Layer 13 of a small transformer language model trained on English Wikipedia (16 layers, counted from 0, width 96).
A neuron adds its activation times its output weights to the MLP's output. To switch it off is to set its activation to zero at one token and run the rest of the model.

Output weights of the MLP neurons that the questions are about. A number n stands for (n - 500) times 0.00058.
n14: 600,539,413,242,518,379,507,493,479,618,723,591,414,577,396,618,479,572,447,380,534,496,654,133,21,447,684,487,457,670,443,401,639,454,486,496,587,703,458,426,539,477,500,525,454,710,475,635,583,454,589,624,322,493,496,580,689,587,569,408,538,467,467,562,752,338,557,538,588,413,297,514,528,477,669,466,550,431,606,442,336,406,652,461,257,568,557,445,423,457,425,481,285,580,523,560
n41: 429,656,530,707,557,563,479,510,364,652,561,763,461,456,339,556,446,462,249,386,500,583,359,511,418,528,730,509,593,519,191,551,637,558,386,472,634,432,571,402,510,307,480,539,657,546,584,631,615,628,459,581,542,520,304,500,390,500,507,597,638,331,524,453,479,471,515,510,560,535,526,487,275,455,503,519,543,553,716,534,361,513,360,584,390,602,469,561,148,383,477,361,493,416,450,551
n54: 571,620,606,473,491,473,467,651,345,512,495,484,605,601,446,644,593,440,523,474,545,375,328,359,441,389,530,390,708,531,450,459,584,483,439,603,628,468,530,486,374,588,506,489,506,513,483,640,482,401,308,356,500,509,514,580,457,555,373,650,423,443,419,565,387,492,439,522,397,412,403,489,528,566,435,530,514,653,422,376,468,541,462,556,532,460,524,669,540,170,545,790,515,518,571,632
n72: 442,504,558,470,576,322,497,621,500,278,635,647,277,427,500,504,428,697,533,410,560,507,468,252,282,523,387,608,543,518,563,493,514,524,444,271,407,544,183,581,525,552,638,524,500,566,497,401,571,553,867,540,523,586,567,434,561,649,536,706,463,135,475,523,314,490,433,407,458,493,396,524,632,388,464,581,765,383,510,507,593,497,413,494,473,654,504,628,758,525,407,628,401,406,692,346
n94: 522,256,496,427,486,547,358,437,467,628,443,274,535,468,542,274,530,550,420,489,542,524,372,597,538,393,396,314,612,555,387,468,773,537,356,773,393,736,636,545,442,634,528,313,649,691,534,417,390,507,287,546,513,493,793,564,584,684,627,551,420,489,539,443,300,523,458,500,452,510,469,531,368,614,503,430,569,533,570,344,685,541,554,475,430,490,338,607,688,672,458,482,421,441,553,225
n144: 558,594,641,461,631,341,439,534,503,583,408,347,679,476,672,459,507,471,680,387,401,745,395,712,400,407,546,247,595,587,490,500,473,464,707,594,402,354,497,373,420,438,342,354,453,513,381,580,586,554,458,597,531,384,617,335,589,437,466,480,408,405,421,584,447,412,680,637,356,487,662,576,226,582,569,497,537,421,737,645,532,579,357,500,387,592,525,556,471,523,632,593,280,579,346,528
n151: 660,433,561,548,587,661,620,511,561,453,586,470,504,522,716,440,576,500,533,392,433,24,606,550,553,451,727,595,439,461,679,595,454,434,749,592,600,325,399,461,440,497,518,549,468,530,448,313,556,766,282,424,389,360,556,358,612,378,493,507,511,396,387,674,541,466,583,538,492,462,368,531,503,605,428,334,482,719,582,562,427,410,361,484,711,547,353,420,333,609,657,387,254,526,427,483
n165: 588,587,415,521,668,578,506,473,678,638,431,516,490,538,312,625,520,281,438,514,570,578,366,469,443,507,643,593,517,606,467,431,446,418,566,598,578,337,177,334,404,488,453,717,440,544,536,527,461,560,455,438,469,497,467,428,401,203,527,533,461,551,442,584,292,555,522,513,611,445,490,543,582,667,659,336,269,414,426,582,607,726,583,451,651,583,371,455,649,317,335,322,591,528,639,658
n166: 541,500,618,497,717,572,385,500,469,510,522,552,461,493,577,400,369,404,426,710,497,393,577,466,535,551,328,569,529,510,612,401,494,509,452,424,697,460,532,749,698,464,606,294,551,380,323,471,579,455,540,460,482,507,558,654,598,326,651,402,503,493,467,493,378,419,503,744,466,431,651,417,396,507,258,583,452,448,503,477,533,550,518,667,330,293,229,477,528,545,600,586,296,606,482,620
n198: 671,503,483,270,397,480,491,537,435,729,474,440,422,597,507,585,543,555,447,359,420,415,480,406,627,425,356,547,469,450,667,545,678,553,500,587,575,437,444,543,710,317,577,387,527,459,599,527,489,439,393,434,460,422,755,437,531,497,400,656,344,527,659,331,500,396,357,542,615,585,553,596,255,750,513,684,473,633,488,645,418,378,345,638,429,388,572,737,539,667,402,475,269,296,449,577
n224: 428,466,528,482,323,533,516,500,457,404,666,673,521,404,507,399,510,397,353,634,448,528,240,456,466,437,345,584,364,376,751,525,386,439,514,679,544,679,483,569,455,376,625,534,559,539,527,628,408,646,380,504,580,437,428,476,405,393,479,626,708,258,536,477,577,624,422,655,456,443,507,401,514,929,606,720,490,245,606,613,523,449,461,585,656,569,445,314,371,593,392,408,457,644,553,299
n271: 456,521,364,357,608,503,577,717,535,379,600,617,464,547,600,488,409,567,559,432,437,372,482,493,488,596,424,452,137,593,515,758,491,559,473,516,573,463,432,425,617,481,666,372,554,452,387,629,664,312,549,376,545,659,611,538,577,458,568,372,408,460,590,358,462,515,619,459,613,494,509,622,518,458,410,485,530,461,564,404,534,456,649,362,538,566,526,619,457,455,390,567,318,307,605,300
n317: 413,592,424,578,475,459,432,507,350,339,483,540,646,504,731,539,627,636,575,424,503,633,603,546,310,636,738,641,328,679,511,547,585,455,570,347,476,635,462,697,563,363,589,605,482,470,688,288,413,447,350,536,428,608,465,451,251,325,500,416,459,697,482,481,481,572,483,497,413,393,517,836,343,335,770,476,457,523,342,446,593,413,425,629,480,376,734,551,383,355,471,496,482,334,546,419
n342: 468,668,471,345,583,446,461,639,514,700,644,520,334,254,588,528,544,571,588,249,630,390,429,381,440,470,627,366,582,580,367,420,556,888,420,530,428,471,337,311,678,532,412,497,574,579,431,609,556,458,422,889,695,422,507,348,471,487,554,590,356,557,576,312,367,439,364,418,447,411,469,399,583,448,493,415,595,556,405,622,503,603,476,609,382,327,534,395,495,647,465,481,588,526,703,593
n350: 619,561,484,302,480,366,500,562,593,464,462,285,616,591,419,558,504,344,415,280,679,531,689,505,519,611,508,303,633,768,665,444,338,492,508,537,586,552,473,197,393,479,658,572,523,532,709,258,574,461,507,484,742,523,692,591,480,525,196,435,622,590,464,243,565,395,493,556,612,549,390,481,401,508,769,659,492,562,436,563,707,387,396,159,352,577,512,289,588,389,426,377,520,652,500,449
n374: 390,841,452,590,520,658,550,260,346,412,477,415,598,464,434,602,367,369,457,583,272,843,258,377,523,608,621,410,449,419,473,580,313,205,604,382,534,512,577,438,778,453,496,584,773,413,527,461,479,559,455,524,604,378,337,443,639,420,500,265,311,650,560,653,603,500,647,504,596,538,531,546,584,591,482,635,438,304,399,460,537,553,439,411,616,873,724,436,427,430,382,376,427,537,636,387

Each question names a token from some text and the token that comes next. It shows the activations a of the neurons there, in the order above. A number n stands for (n - 500) times 0.017.

Then comes g, the gradient of the next token's log-probability with respect to the MLP's output, scaled to length 1. A neuron's effect is roughly proportional to its activation times (output weights . g). A number n stands for (n - 500) times 0.00082.

"F", then "ound"
a: 500,500,500,500,500,500,584,500,500,500,500,500,500,500,500,500
g: 605,360,605,567,728,439,496,287,405,445,411,627,541,427,667,558,407,461,707,433,443,764,444,627,426,756,560,481,611,480,475,471,591,570,494,191,555,427,433,503,702,313,657,657,439,279,504,417,725,662,572,296,329,519,602,590,462,412,392,513,379,625,608,533,516,598,321,394,671,307,724,509,416,285,560,479,462,337,497,582,513,466,551,366,267,436,708,594,427,475,449,519,624,590,422,274
Which neuron, switched off, raises the next token's probability most? n151

"so ", then "m"
a: 500,715,500,586,500,500,500,500,500,500,598,500,500,536,500,500
g: 598,647,605,350,316,543,471,560,532,687,452,440,678,476,416,496,469,509,424,527,484,590,597,541,231,589,376,560,634,458,638,556,352,533,276,305,442,600,645,479,302,441,595,655,540,297,459,335,579,712,583,432,625,599,621,264,380,592,557,559,430,275,644,785,393,674,327,595,392,463,388,694,406,514,366,505,472,467,599,460,603,609,382,457,115,594,636,350,522,432,635,439,464,511,712,477
Which two neurons, each switched off alone, lower its probability most, in order? n72, n41

"Z", then "of"
a: 500,500,790,500,500,500,505,501,500,500,500,500,500,500,500,500
g: 667,729,453,609,589,628,555,360,318,341,433,584,780,564,399,622,475,269,700,445,416,296,634,504,425,312,605,448,521,257,476,653,560,387,605,451,526,530,549,252,385,141,468,596,544,525,677,417,467,580,660,540,312,511,698,527,527,267,381,631,514,515,396,393,374,485,565,390,519,475,760,457,606,459,446,587,512,531,320,473,382,526,365,642,609,449,561,311,536,515,684,693,557,450,559,597
Which neuron, switched off, lowers the next token's probability most? n54

"m", then "unic"
a: 500,500,500,584,500,500,568,500,655,500,500,500,704,500,761,500
g: 592,498,566,445,561,548,724,538,410,457,462,610,277,558,741,509,662,332,567,633,354,487,457,571,315,231,665,515,670,709,406,516,615,371,673,599,414,564,530,403,404,283,533,412,641,384,484,420,556,298,580,433,388,322,756,355,560,265,651,492,476,641,525,519,667,760,294,606,434,351,387,609,557,405,532,618,756,378,437,576,450,593,456,254,450,524,584,643,496,533,462,382,351,469,401,452
Which two neurons, each switched off alone, lower its probability most, in order? n317, n151

"ob", then "s"
a: 500,500,556,500,500,500,500,500,500,500,500,500,500,560,500,626
g: 688,396,452,468,432,465,511,441,419,691,352,516,642,669,465,658,420,547,525,465,472,353,666,398,517,409,676,523,722,683,505,370,487,505,241,415,584,483,396,545,476,425,672,596,496,755,478,529,603,528,543,664,268,463,281,507,349,426,395,491,540,335,495,497,442,476,471,431,624,326,363,373,520,649,736,561,596,502,711,733,351,544,293,331,775,218,559,401,451,601,445,584,556,235,520,641
Which neuron, switched off, raises the next token's probability most? n374

"the ", then "w"
a: 703,500,500,500,500,500,500,500,500,500,500,606,500,500,500,500
g: 577,617,449,478,167,449,431,400,787,491,435,610,597,578,440,538,383,621,665,638,367,529,490,539,502,443,342,451,397,555,702,495,403,553,346,257,253,491,529,373,658,467,687,609,534,414,371,774,717,539,592,393,477,700,570,506,518,619,464,516,566,535,626,407,351,637,594,273,579,400,258,630,405,398,567,414,316,579,417,307,434,607,347,320,631,755,407,454,589,501,560,678,439,456,592,475
Which neuron, switched off, lowers the next token's probability most? n271

"in ", then "coll"
a: 500,676,500,500,522,500,500,500,500,500,500,500,500,536,500,500
g: 500,593,541,396,630,519,503,305,341,561,381,412,416,530,515,413,523,307,583,638,795,323,684,594,309,466,658,707,581,694,277,538,542,450,522,438,714,517,649,457,483,490,732,537,506,623,445,379,671,442,575,550,535,254,337,528,684,495,496,356,451,616,669,212,564,361,602,619,645,522,274,592,507,350,512,596,406,514,478,497,179,571,336,589,394,602,420,433,497,489,488,336,684,516,320,524
Which neuron, switched off, lowers the next token's probability most? n41

"ow ", then "cour"
a: 804,500,500,500,500,500,500,500,500,500,500,604,500,500,500,500
g: 424,495,395,282,424,597,529,597,619,486,362,453,623,508,582,728,554,475,499,451,384,500,575,570,487,647,789,394,492,560,320,549,515,463,486,713,676,737,583,461,182,418,664,426,585,525,512,601,457,388,462,521,235,380,662,402,607,472,656,495,460,735,482,322,574,377,568,436,424,258,528,547,705,719,332,580,486,433,514,340,550,517,505,702,276,537,415,332,594,312,345,415,613,297,666,473
Which two neurons, each switched off alone, lower its probability most, in order? n14, n271

"r", then "ic"
a: 500,500,513,500,500,500,563,500,820,500,595,560,656,500,500,500
g: 455,619,490,496,675,516,539,463,618,719,493,345,691,565,873,412,437,569,531,406,461,477,658,400,529,367,657,354,690,479,317,441,460,630,527,517,158,634,557,467,502,535,571,277,321,270,402,470,582,496,590,430,491,360,466,469,496,569,673,204,413,389,679,525,537,530,479,643,447,472,312,551,513,808,392,526,588,452,452,496,635,698,570,376,470,555,360,290,533,432,724,293,509,592,468,421
Which neuron, switched off, lowers the next token's probability most? n166

"ir", then "ing "
a: 500,500,584,500,500,500,500,500,580,635,500,500,500,500,505,613
g: 421,339,492,534,427,663,397,514,290,542,428,385,541,286,482,490,416,629,558,562,528,586,590,294,404,706,521,541,503,278,490,823,601,548,764,504,290,337,751,365,558,533,557,443,465,338,144,517,637,648,568,628,664,551,340,488,475,490,613,742,393,306,308,457,412,491,560,534,437,436,286,644,391,607,305,595,503,594,614,421,452,752,486,582,445,522,575,464,481,557,516,436,413,685,547,572
Which two neurons, each switched off alone, lower its probability most, in order? n374, n166

"rel", then "ation"
a: 500,500,500,500,772,500,500,549,698,500,500,500,500,500,500,500
g: 651,276,355,444,528,529,400,498,407,714,443,643,580,446,483,604,464,303,423,639,282,468,465,612,463,429,463,402,651,661,595,407,289,638,368,453,688,489,105,565,625,594,409,569,379,513,718,665,351,571,411,358,397,606,583,666,639,723,341,386,645,648,523,784,450,483,524,529,558,524,695,444,437,412,475,515,351,694,320,543,623,593,479,471,385,320,329,656,524,439,414,496,356,451,562,519
Which neuron, switched off, lowers the next token's probability most? n166

"though ", then "P"
a: 500,716,500,613,500,500,500,500,500,500,500,500,500,728,500,500
g: 420,551,518,532,475,471,295,699,471,734,630,510,380,589,736,529,564,627,522,458,515,433,414,513,454,590,667,437,472,628,430,415,576,456,177,360,419,411,525,399,276,340,212,530,514,333,319,348,473,674,485,667,603,379,530,548,648,507,406,482,538,428,352,534,553,546,572,462,698,759,442,303,502,373,308,502,533,263,578,525,518,391,883,577,419,460,678,496,395,558,506,538,643,710,660,514
Which two neurons, each switched off alone, lower its probability most, in order? n342, n41

"p", then "ersonal "
a: 500,500,500,516,500,500,828,500,623,500,500,500,655,500,500,500
g: 511,375,478,460,554,555,543,418,503,443,361,527,573,329,510,553,620,489,679,449,335,363,410,523,387,443,709,391,735,501,496,592,437,598,562,637,520,686,289,465,404,389,567,653,495,605,369,547,359,300,699,685,381,131,736,574,456,486,498,674,354,454,402,613,476,362,580,793,336,666,736,411,657,542,434,529,647,500,414,649,315,317,548,521,570,582,449,367,575,638,531,383,565,419,260,389
Which neuron, switched off, lowers the next token's probability most? n151

"v", then "ers"
a: 640,500,500,500,634,500,500,977,500,500,500,500,678,500,500,500
g: 584,378,525,455,307,614,643,507,457,720,411,491,365,490,362,640,524,516,376,450,539,757,230,435,613,433,486,401,696,436,586,352,643,415,448,753,327,359,585,424,716,512,623,469,522,492,510,464,366,505,374,400,414,637,476,443,645,374,510,455,376,482,667,680,537,592,456,395,302,576,392,847,546,868,525,549,410,558,461,628,290,552,365,689,503,548,331,582,559,318,365,530,483,314,539,543
Which two neurons, each switched off alone, lower its probability most, in order? n165, n94

"m", then "y "
a: 500,500,500,635,500,500,500,500,592,500,500,500,500,500,719,500
g: 375,547,341,743,366,644,314,530,455,446,567,362,601,479,750,242,392,450,543,552,582,309,428,498,749,381,605,344,535,473,496,484,330,320,679,588,323,685,403,270,482,696,599,627,555,498,576,516,538,361,492,625,617,654,460,499,522,642,605,306,545,422,605,688,586,592,374,650,190,510,597,516,663,503,464,453,371,309,511,584,554,710,441,630,625,356,255,469,455,559,519,439,568,342,445,447
Which neuron, switched off, raises the next token's probability most? n350

"S", then "ong"
a: 500,500,515,500,500,500,756,623,500,500,500,511,500,500,500,500
g: 491,637,262,482,311,627,801,420,309,581,526,705,501,537,495,753,504,410,230,568,734,526,540,590,762,567,621,553,386,480,186,632,524,224,618,443,531,627,504,503,520,448,627,272,443,528,394,307,543,547,661,410,338,358,424,544,502,491,563,534,406,456,641,483,499,568,556,667,365,360,600,606,527,344,342,509,386,373,583,607,576,465,603,589,576,626,484,287,484,595,449,552,253,574,446,410
Which neuron, switched off, lowers the next token's probability most? n151

"ere ", then "I "
a: 526,500,500,608,500,500,507,500,500,500,868,500,500,589,500,500
g: 575,686,453,535,388,538,598,454,252,554,634,484,684,387,503,516,837,458,373,246,477,499,376,297,531,487,454,415,591,236,471,560,363,365,775,431,491,638,538,436,645,386,546,538,658,574,547,467,659,601,442,497,440,710,322,621,558,555,454,544,319,198,553,509,476,546,506,446,386,348,675,375,493,752,579,323,739,523,447,284,534,452,400,679,333,498,324,434,582,552,619,494,589,630,570,482
Which neuron, switched off, lowers the next token's probability most? n224

"te", then "as"
a: 500,500,500,500,725,590,569,500,500,500,535,500,500,597,500,500
g: 381,315,554,575,566,545,564,542,273,404,463,369,438,301,339,735,578,607,472,606,465,607,511,351,483,194,439,618,271,460,366,445,622,403,236,533,647,531,459,489,419,630,458,356,368,593,518,622,510,549,498,615,390,539,640,488,648,438,421,607,508,513,602,776,436,303,503,581,453,562,593,598,274,481,849,401,902,534,442,442,690,489,475,554,536,609,622,389,409,436,447,524,591,314,490,607
Which neuron, switched off, lowers the next token's probability most? n94

"ally ", then "Sh"
a: 654,646,500,500,500,500,532,548,500,500,500,500,500,500,500,500
g: 234,527,307,506,458,663,569,608,573,524,424,515,455,485,462,437,363,367,583,491,594,609,323,454,189,379,469,511,296,859,376,153,525,516,582,398,444,327,513,586,522,577,448,588,410,362,592,469,477,642,320,481,453,462,425,703,423,575,536,605,664,536,473,560,447,433,555,556,381,577,491,468,550,383,537,613,717,189,643,659,523,598,838,689,564,400,414,733,486,432,493,492,549,495,664,478
Which neuron, switched off, lowers the next token's probability most? n14

"ies ", then "with "
a: 500,500,500,560,500,500,500,521,500,500,500,500,500,510,500,500
g: 480,438,309,510,397,447,384,341,641,476,646,498,462,405,393,730,763,348,524,543,343,399,319,575,606,602,573,512,698,557,457,590,467,555,497,849,387,311,513,441,431,591,472,490,447,667,351,418,544,463,451,455,460,596,448,434,430,346,448,451,575,264,526,346,674,606,335,546,517,859,472,548,474,584,500,489,26,573,566,505,500,476,418,431,497,422,746,544,514,586,565,786,617,518,496,522
Which neuron, switched off, raises the next token's probability most? n72

"\n\n", then "The "
a: 500,500,500,567,664,500,500,500,500,500,500,500,500,511,500,500
g: 410,482,613,577,538,494,783,731,583,535,205,527,538,643,531,265,564,446,741,585,259,489,283,468,642,457,560,441,507,426,495,366,633,768,488,459,543,472,509,407,748,341,456,390,750,570,275,627,479,473,322,538,536,384,477,551,219,519,720,508,699,310,443,338,565,721,382,390,438,526,467,326,479,575,478,357,595,623,681,465,650,502,434,475,515,432,440,405,418,479,594,345,465,597,512,535
Which neuron, switched off, lowers the next token's probability most? n94

"in ", then "fac"
a: 500,709,500,500,500,500,500,500,500,500,500,500,500,500,500,500
g: 440,601,294,295,514,338,596,622,516,652,669,253,362,409,686,534,413,560,576,527,545,528,598,613,402,393,478,305,659,618,225,579,557,519,470,495,655,445,674,439,636,431,643,412,558,764,404,548,520,555,608,577,646,267,427,474,606,404,540,481,455,587,654,449,442,265,499,339,481,388,239,776,584,456,498,755,287,383,670,616,631,598,378,632,427,344,519,390,508,304,444,520,555,505,387,480
Which neuron, switched off, lowers the next token's probability most? n41

"ep", then "t "
a: 500,569,500,500,500,500,500,500,500,500,500,500,500,500,500,772
g: 453,541,461,527,396,670,328,554,608,377,756,271,681,537,454,619,355,441,325,509,361,792,506,589,432,507,533,403,437,637,602,576,388,538,503,550,312,521,471,655,780,642,311,578,489,423,360,238,358,289,491,539,465,294,610,518,353,588,627,478,535,508,559,410,579,463,560,419,484,542,464,480,243,487,532,427,359,657,376,368,484,546,280,592,550,588,558,454,596,487,919,727,543,580,578,459
Which neuron, switched off, lowers the next token's probability most? n374

"ers ", then "of "
a: 500,500,500,500,500,500,500,589,500,500,500,500,500,500,500,500
g: 697,449,696,454,768,410,479,619,547,476,628,514,730,506,629,658,494,415,600,373,261,309,581,701,688,560,395,472,485,380,462,549,395,596,448,432,380,521,638,411,828,388,474,557,498,470,264,236,504,351,596,475,447,447,479,534,694,397,507,645,382,440,255,529,588,652,673,526,501,420,503,390,542,602,476,482,632,612,192,347,297,445,547,421,471,457,290,412,541,686,480,725,442,423,531,489
Which neuron, switched off, raises the next token's probability most? n165

". ", then "Al"
a: 500,500,500,583,630,500,500,500,500,500,569,500,500,534,500,500
g: 564,572,551,421,432,381,399,602,433,527,718,538,435,667,474,487,430,293,510,589,366,733,497,559,420,738,431,551,597,524,470,407,792,409,467,563,739,265,500,430,447,630,509,400,365,596,656,238,456,271,399,616,410,690,557,422,585,671,442,463,520,485,273,551,592,337,280,186,583,617,502,236,291,667,385,466,549,331,691,638,523,467,665,473,588,559,587,489,492,610,535,604,540,408,486,488
Which neuron, switched off, lowers the next token's probability most? n94

"it", then "in"
a: 500,500,500,500,500,500,500,500,500,500,500,500,500,500,500,779
g: 597,335,559,570,607,634,506,240,281,632,679,678,457,523,395,533,285,637,93,491,633,430,373,623,574,378,462,541,323,487,528,711,658,633,458,568,467,395,508,606,413,598,448,543,506,335,422,245,525,595,798,523,248,540,674,662,430,533,397,330,531,493,649,476,412,467,514,369,626,403,568,511,636,318,408,375,648,468,603,521,622,520,519,541,590,521,506,265,469,483,690,449,447,573,341,616
Which neuron, switched off, raises the next token's probability most? n374

"a ", then "v"
a: 699,592,500,500,500,500,500,500,500,500,500,500,500,500,500,500
g: 467,589,587,414,597,530,586,581,585,428,473,440,550,570,689,425,239,545,446,387,668,619,373,531,579,463,501,397,346,327,634,501,519,301,330,606,361,651,514,402,352,386,280,390,728,572,378,419,566,736,325,700,439,567,549,559,543,462,588,446,494,461,432,589,310,453,625,266,570,192,378,566,523,547,655,271,793,396,568,600,677,434,629,586,245,558,571,693,448,381,640,458,543,474,652,584
Which neuron, switched off, lowers the next token's probability most? n14

"0", then "."
a: 500,500,500,500,510,500,539,790,500,500,500,500,500,500,500,534
g: 455,482,570,569,489,545,417,429,714,784,438,479,515,269,414,540,584,508,283,625,633,544,707,458,351,535,342,795,431,431,473,483,585,461,269,530,512,437,335,514,573,433,341,650,494,496,584,525,525,446,380,387,746,752,332,405,597,386,493,534,373,466,452,637,395,676,487,270,604,359,416,553,336,574,885,503,372,489,413,334,432,579,327,493,682,622,623,455,581,454,413,544,335,672,659,521
Which neuron, switched off, lowers the next token's probability most? n165

"K", then "el"
a: 500,500,561,500,567,500,500,500,500,500,500,500,500,500,500,500
g: 428,495,330,360,504,561,516,552,556,500,562,324,123,554,275,341,486,255,284,446,435,446,517,545,656,287,183,562,532,526,562,498,596,564,514,650,661,622,512,607,499,489,603,569,430,604,433,464,441,455,272,512,370,350,650,485,788,660,690,406,611,564,649,453,549,420,730,312,582,614,364,425,406,632,456,561,460,587,579,481,724,363,405,520,683,763,524,417,494,603,502,388,532,383,571,596
Which neuron, switched off, lowers the next token's probability most? n94

"att", then "on "
a: 500,500,500,500,500,500,500,500,500,717,500,500,500,500,500,524
g: 757,322,335,590,736,490,470,439,535,323,432,695,579,605,507,519,510,380,429,574,430,632,643,635,478,360,489,483,411,575,622,544,466,433,438,380,622,568,601,590,420,554,239,367,436,411,628,436,342,581,590,502,710,476,421,453,325,349,251,846,597,611,508,401,263,623,620,470,630,260,607,541,406,756,491,709,416,598,553,411,423,407,521,460,366,347,462,459,331,704,303,633,555,517,498,573
Which neuron, switched off, lowers the next token's probability most? n198

"om", then "es"
a: 500,500,500,757,500,560,500,500,500,500,500,500,500,500,668,571
g: 613,377,741,632,436,551,519,474,343,615,442,317,407,425,606,489,344,491,423,394,473,581,631,348,586,325,437,487,676,499,444,590,450,456,520,453,613,526,312,320,543,389,417,234,449,575,695,641,631,316,190,656,389,516,467,411,485,627,603,451,509,677,550,734,618,242,803,297,434,511,444,522,582,559,454,654,387,611,428,749,552,671,376,516,678,720,424,540,424,403,555,408,557,340,555,461
Which neuron, switched off, raises the next token's probability most? n72

"\n\n", then "Be"
a: 500,500,500,566,659,500,500,500,500,500,500,500,500,514,500,500
g: 99,403,292,429,550,541,539,537,696,504,519,567,595,699,464,518,634,398,631,618,504,574,490,579,415,420,546,544,500,445,519,428,553,456,724,411,547,461,390,452,776,353,633,383,420,541,550,295,366,451,609,501,585,537,372,457,394,758,657,513,739,310,644,425,549,442,241,566,328,470,322,346,460,523,474,490,723,311,504,625,477,490,643,491,591,654,409,719,476,485,291,414,246,525,644,610
Which neuron, switched off, lowers the next token's probability most? n72

"R", then "ow"
a: 500,500,500,500,500,500,500,500,500,500,500,500,565,500,500,500
g: 741,563,470,445,496,499,369,617,646,369,402,669,576,595,482,523,510,403,535,442,524,508,514,530,854,589,611,327,296,365,653,650,436,544,263,424,507,199,317,652,387,392,661,480,484,602,516,530,418,518,537,523,300,365,394,386,638,357,776,659,628,424,657,553,517,324,610,543,605,670,489,292,461,561,506,449,626,515,568,716,389,789,264,527,391,469,348,472,528,376,518,397,394,409,523,453
Which neuron, switched off, raises the next token's probability most? n317

"ne", then "-"
a: 500,500,530,566,500,500,500,500,500,500,500,500,500,500,500,500
g: 503,673,568,550,358,481,614,354,465,403,694,466,224,693,355,438,275,685,741,353,547,513,348,389,430,512,678,623,585,380,384,489,344,605,699,620,653,583,659,531,603,421,416,463,645,377,639,608,724,563,540,654,518,466,662,453,442,476,535,650,428,313,274,492,538,415,625,417,429,622,169,657,373,376,381,286,535,612,532,343,457,511,557,357,452,411,381,506,475,749,457,494,478,560,599,418
Which neuron, switched off, lowers the next token's probability most? n72

"view", then "s "
a: 500,500,500,500,744,500,500,500,500,556,500,524,500,500,500,500
g: 607,576,697,687,407,505,412,181,672,348,228,573,661,639,672,479,478,398,587,524,278,417,619,680,671,569,613,370,394,584,648,374,435,632,495,382,383,489,432,448,282,514,752,557,452,451,495,381,487,591,394,565,523,355,455,377,452,608,348,464,544,505,384,459,519,486,364,717,623,422,453,446,606,432,581,203,486,389,464,327,573,388,607,325,714,648,391,602,517,604,658,367,679,580,676,510
Which neuron, switched off, raises the next token's probability most? n198

" ", then "University "
a: 584,500,500,500,594,500,500,500,500,500,500,500,500,500,500,500
g: 444,651,258,642,474,480,644,483,819,390,416,624,358,527,342,619,489,521,379,410,377,482,636,440,516,250,601,417,399,538,644,530,799,731,634,502,403,548,371,297,363,367,570,697,452,626,553,553,424,415,563,338,363,506,623,496,478,594,944,477,439,511,541,405,530,440,437,572,411,360,725,501,566,652,515,496,369,362,422,427,501,465,531,439,501,540,444,643,608,200,536,332,551,627,501,414
Which neuron, switched off, lowers the next token's probability most? n14

"the ", then "vill"
a: 762,505,500,500,500,500,500,500,500,500,500,520,500,500,500,500
g: 492,402,500,360,509,638,516,434,578,413,495,467,627,436,548,661,503,394,518,464,757,438,585,591,421,450,561,581,334,370,537,387,395,710,777,574,541,733,258,411,446,645,559,676,655,466,277,450,386,125,603,476,613,483,500,475,706,246,367,491,394,721,548,369,487,542,594,551,556,451,221,624,449,431,566,618,403,521,602,561,547,662,528,479,287,488,696,446,572,583,393,474,165,459,524,476
Which neuron, switched off, lowers the next token's probability most? n14

"-", then "H"
a: 500,654,500,500,500,500,500,500,500,696,500,590,500,500,500,500
g: 541,426,411,491,480,673,375,588,331,579,496,576,322,522,384,681,798,365,484,610,398,439,341,450,590,533,226,435,518,579,561,500,397,673,438,559,463,392,372,613,478,204,628,479,620,474,501,457,328,468,397,287,439,390,517,462,466,538,647,458,527,622,573,441,773,342,595,539,590,579,775,234,683,446,440,496,521,457,382,367,452,616,613,579,745,585,579,752,719,293,543,578,300,559,467,392
Which neuron, switched off, lowers the next token's probability most? n198

"sh", then "ar"
a: 602,500,500,500,500,500,532,500,500,500,755,500,500,500,500,500
g: 684,233,667,530,505,553,502,596,653,518,652,419,425,572,319,438,293,430,429,461,305,529,587,575,416,629,478,501,327,607,712,629,521,510,509,368,513,472,617,604,390,678,386,427,683,485,713,688,708,542,367,650,604,567,468,419,498,546,300,238,548,787,408,768,408,609,491,540,629,659,368,452,369,300,468,387,511,507,671,389,546,447,487,488,461,453,271,213,333,446,369,536,559,417,500,559
Which neuron, switched off, raises the next token's probability most? n224